Layer 2 of a small transformer language model trained on English Wikipedia (9 layers, counted from 0, width 64).
A neuron adds its activation times its output weights to the MLP's output. To switch it off is to set its activation to zero at one token and run the rest of the model.
A neuron's activation on a vector x is SiLU(gate . x) times (in . x), where the dot is the dot product.

Input weights of the MLP neurons that the questions are about. A number n stands for (n - 500) times 0.0032.
n21 gate: 527,727,573,630,398,397,282,519,522,528,463,595,535,486,314,839,780,507,260,423,564,560,392,549,535,536,365,499,378,225,624,535,463,583,553,358,456,625,588,639,452,392,355,577,355,453,306,519,557,360,574,588,482,432,374,836,359,492,502,615,541,282,448,728
n27 gate: 399,347,388,474,385,552,347,506,567,626,407,529,518,230,493,643,602,435,448,471,555,493,605,414,579,608,474,441,432,773,488,417,370,381,634,425,494,669,389,579,325,495,431,500,484,562,706,383,577,652,490,684,599,585,595,549,499,614,716,351,279,452,528,588
n30 gate: 642,267,727,364,702,470,551,778,379,143,672,716,434,561,241,559,737,310,524,303,545,409,505,650,463,260,211,846,411,503,324,349,846,585,111,811,622,630,200,550,526,681,615,391,125,482,456,312,149,473,294,507,555,649,725,317,332,394,422,492,506,562,776,463
n120 gate: 521,449,480,603,306,406,443,476,242,504,410,365,582,407,490,430,563,427,554,481,459,454,617,375,529,567,360,557,618,427,524,618,385,520,346,704,426,408,511,434,590,608,455,575,415,465,763,411,524,467,423,365,518,477,388,469,295,248,516,680,502,447,441,710
n21 in: 543,472,302,469,362,556,590,655,470,627,538,333,533,473,355,441,580,643,122,491,525,476,462,612,509,567,223,296,503,367,542,364,509,488,767,375,282,542,466,572,343,549,395,586,433,560,688,487,458,402,452,449,472,405,441,512,484,689,479,520,414,624,699,425
n27 in: 466,313,412,497,565,399,475,340,483,415,353,690,335,376,599,605,678,324,312,388,374,367,556,490,509,421,415,498,455,393,408,388,434,300,433,501,465,711,494,568,455,490,550,577,684,538,443,618,493,572,626,653,406,437,365,532,373,499,639,409,628,605,511,551
n30 in: 286,313,486,292,762,391,416,598,696,215,311,644,723,613,253,498,654,622,758,573,427,544,563,289,311,251,166,519,291,531,321,417,549,430,568,625,819,378,355,360,460,386,981,562,221,265,665,483,498,710,295,712,271,624,564,501,495,541,426,622,563,422,714,539
n120 in: 449,570,493,357,520,718,584,671,570,551,468,448,330,454,585,611,510,741,701,600,494,473,457,580,368,467,771,683,530,617,468,379,501,580,282,460,316,549,591,526,271,524,868,337,450,520,415,711,668,417,660,502,572,477,609,458,701,546,381,368,422,527,516,323

Output weights of the MLP neurons that the questions are about. A number n stands for (n - 500) times 0.0015.
n21: 475,688,456,415,531,639,527,253,403,558,682,683,543,620,536,741,489,510,538,522,421,590,547,575,607,583,487,439,407,188,399,549,410,613,654,481,512,357,472,537,546,327,463,456,596,578,378,538,545,454,658,443,489,512,315,752,186,351,419,349,610,479,416,472
n27: 461,371,502,384,340,718,510,538,491,715,599,598,513,492,491,522,599,443,765,637,548,627,258,378,495,544,478,383,345,713,505,517,350,471,437,456,588,471,484,636,294,631,316,381,322,589,574,480,570,467,574,467,611,526,469,354,602,607,606,546,630,640,409,354
n30: 503,669,381,287,544,549,437,477,465,602,638,693,178,524,682,221,433,632,517,427,439,586,965,638,806,486,468,540,920,760,314,567,622,384,461,737,433,648,701,443,632,532,365,389,540,792,662,563,489,167,712,560,751,579,466,511,330,407,536,335,776,524,487,231
n120: 444,409,343,698,574,577,550,455,474,485,693,533,620,600,484,618,434,486,454,399,514,505,581,541,414,384,396,326,461,562,547,663,573,349,837,665,629,467,618,297,527,697,293,910,479,195,575,458,515,637,273,629,304,313,594,534,298,497,698,445,449,444,357,615

Each question names a token from some text and the token that comes next. It shows the vector x that enters the MLP there. A number n stands for (n - 500) times 0.0028.

Then comes g, the gradient of the next token's log-probability with respect to the MLP's output, scaled to length 1. A neuron's effect is roughly proportional to its activation times (output weights . g). A number n stands for (n - 500) times 0.00096.

"cap", then "ital"
x: 572,455,336,500,488,618,668,413,708,701,548,386,445,560,608,618,588,640,420,347,483,577,464,569,421,586,628,201,440,305,520,574,509,667,695,434,602,602,512,465,493,531,467,312,464,690,480,419,577,558,574,420,436,586,334,474,430,324,505,566,586,578,430,429
g: 334,792,597,811,583,536,514,509,351,516,483,632,708,387,375,252,633,578,457,567,581,380,581,567,592,620,442,571,605,217,660,480,519,570,432,323,617,696,390,473,377,337,513,362,274,539,538,636,407,535,455,610,447,779,520,576,467,614,628,553,577,527,265,332
Which neuron, switched off, lowers the next token's probability most? n21

"im", then "itation "
x: 449,555,256,543,580,524,662,487,329,671,518,382,560,777,466,663,397,522,409,467,487,530,463,479,467,448,411,282,324,444,578,446,551,527,563,540,709,338,512,488,530,602,594,493,456,547,450,610,595,360,653,457,507,663,420,544,353,269,532,607,486,550,389,476
g: 512,635,423,469,533,285,650,410,618,593,502,615,425,385,421,353,520,442,455,508,548,633,485,613,288,640,336,581,660,401,598,460,457,475,682,296,794,530,450,339,338,379,501,419,626,586,302,748,298,304,709,567,468,473,550,518,467,698,569,565,371,847,610,642
Which neuron, switched off, lowers the next token's probability most? n120

"de", then "gre"
x: 301,423,427,501,559,628,769,453,580,717,621,603,392,619,544,572,578,565,363,351,558,536,408,422,499,545,525,455,631,314,496,428,394,493,786,417,470,508,551,483,538,504,531,330,606,634,352,486,607,391,700,526,364,537,318,538,477,290,565,526,540,471,402,357
g: 589,580,679,563,650,462,384,643,693,546,479,668,485,533,581,473,647,508,588,388,433,529,467,389,496,329,825,580,573,445,220,369,726,541,637,462,514,358,238,365,468,588,382,349,432,474,485,619,208,791,371,331,669,560,534,506,539,530,588,516,313,512,317,350
Which neuron, switched off, raises the next token's probability most? n21

"ass", then "embly "
x: 392,444,352,318,502,646,761,506,532,611,549,581,455,564,616,561,637,529,369,497,481,548,522,443,476,545,432,339,406,227,478,537,489,572,799,474,642,539,491,530,548,410,604,452,540,503,479,626,538,434,518,346,459,555,427,710,354,321,591,526,613,549,414,396
g: 716,713,566,378,517,379,505,570,487,290,653,457,567,544,587,322,478,418,380,313,281,443,731,319,517,425,389,433,412,526,414,584,400,386,422,489,459,343,640,450,496,611,465,465,506,625,476,638,675,750,827,542,734,501,613,332,530,252,391,523,361,221,483,447
Which neuron, switched off, lowers the next token's probability most? n27

"| ", then "Am"
x: 485,468,409,457,506,439,591,493,546,482,460,567,383,464,509,623,543,552,454,478,512,616,387,471,431,470,476,502,590,516,570,659,397,601,571,477,361,489,530,562,505,319,513,557,552,721,502,381,508,544,477,415,503,514,497,518,197,475,533,574,563,535,605,441
g: 466,638,439,517,526,391,304,477,462,544,444,466,495,511,584,627,618,607,520,307,525,348,569,596,557,408,442,705,355,610,592,448,314,634,438,603,694,560,565,836,393,288,623,322,821,474,284,678,490,487,338,464,306,560,226,608,449,444,364,549,484,785,542,515
Which neuron, switched off, lowers the next token's probability most? n21

"be ", then "one "
x: 442,414,433,479,548,505,626,504,539,410,511,505,432,584,563,564,503,477,392,530,443,630,498,463,534,525,450,377,543,463,491,528,523,506,706,505,589,590,490,561,457,469,514,433,504,541,466,440,499,503,553,544,448,527,349,514,144,623,479,489,539,518,508,522
g: 444,491,714,669,484,689,422,651,501,593,474,527,664,255,579,688,666,486,528,583,457,425,437,500,599,322,630,622,574,405,584,723,504,648,637,650,833,399,482,504,455,362,580,518,613,532,470,265,715,529,425,668,595,292,625,256,482,618,555,615,432,310,535,723
Which neuron, switched off, lowers the next token's probability most? n120

"state ", then "police "
x: 429,443,424,438,489,518,599,447,555,420,572,482,546,589,553,479,562,519,472,431,488,592,468,447,534,451,528,452,496,505,512,511,536,524,674,482,531,586,487,441,513,592,519,442,468,616,511,441,491,511,472,580,398,541,413,485,126,560,477,519,521,506,473,572
g: 551,494,533,673,303,609,429,455,373,487,544,128,577,176,616,529,440,548,521,481,522,392,243,484,608,582,703,468,215,735,497,452,550,389,493,512,581,272,478,425,483,299,466,386,533,232,606,534,570,629,426,267,486,621,499,671,475,518,516,365,254,467,532,496
Which neuron, switched off, raises the next token's probability most? n30

"11", then "6 "
x: 595,460,326,354,451,528,604,671,615,634,603,539,435,456,446,691,542,585,390,643,413,659,368,459,336,465,493,430,570,446,496,578,481,500,665,519,507,535,512,563,580,625,565,564,521,761,484,426,513,567,526,466,506,450,567,499,288,443,577,501,554,643,618,449
g: 640,567,434,366,621,553,570,527,577,576,554,507,666,583,712,438,193,259,543,247,195,461,509,485,487,491,410,433,330,524,385,631,377,362,399,357,491,639,558,663,438,504,443,234,428,397,486,670,477,563,783,728,648,369,439,464,330,616,423,556,505,318,325,506
Which neuron, switched off, lowers the next token's probability most? n21

"Jun", then "ag"
x: 416,531,422,481,510,570,547,459,550,674,732,513,505,645,467,597,557,707,459,295,436,544,448,477,315,476,499,431,411,474,470,517,297,434,815,484,612,631,587,492,520,371,623,349,603,445,325,675,419,446,556,546,419,478,427,482,398,213,581,454,590,560,537,252
g: 383,695,410,634,342,634,617,745,579,430,535,407,524,549,495,521,409,383,440,529,601,549,438,246,669,511,371,541,393,541,769,349,433,810,378,730,619,392,435,638,343,563,475,431,601,740,580,614,694,430,612,636,626,389,471,480,453,339,485,648,717,469,491,753
Which neuron, switched off, raises the next token's probability most? n27

"S", then "ud"
x: 494,563,406,323,461,492,440,556,566,796,513,625,301,575,609,611,501,539,493,566,517,461,511,388,391,555,518,658,485,431,503,513,466,605,649,490,466,437,530,480,410,476,557,316,564,657,344,498,585,599,477,674,508,449,369,601,316,135,519,456,627,485,467,447
g: 490,417,434,379,515,289,440,397,323,480,428,418,655,689,436,346,477,495,395,502,431,528,569,520,400,172,551,694,499,357,446,402,387,552,411,549,699,442,482,597,514,411,522,566,629,833,427,522,747,796,521,300,143,533,505,543,523,298,366,480,716,566,481,476
Which neuron, switched off, raises the next token's probability most? n21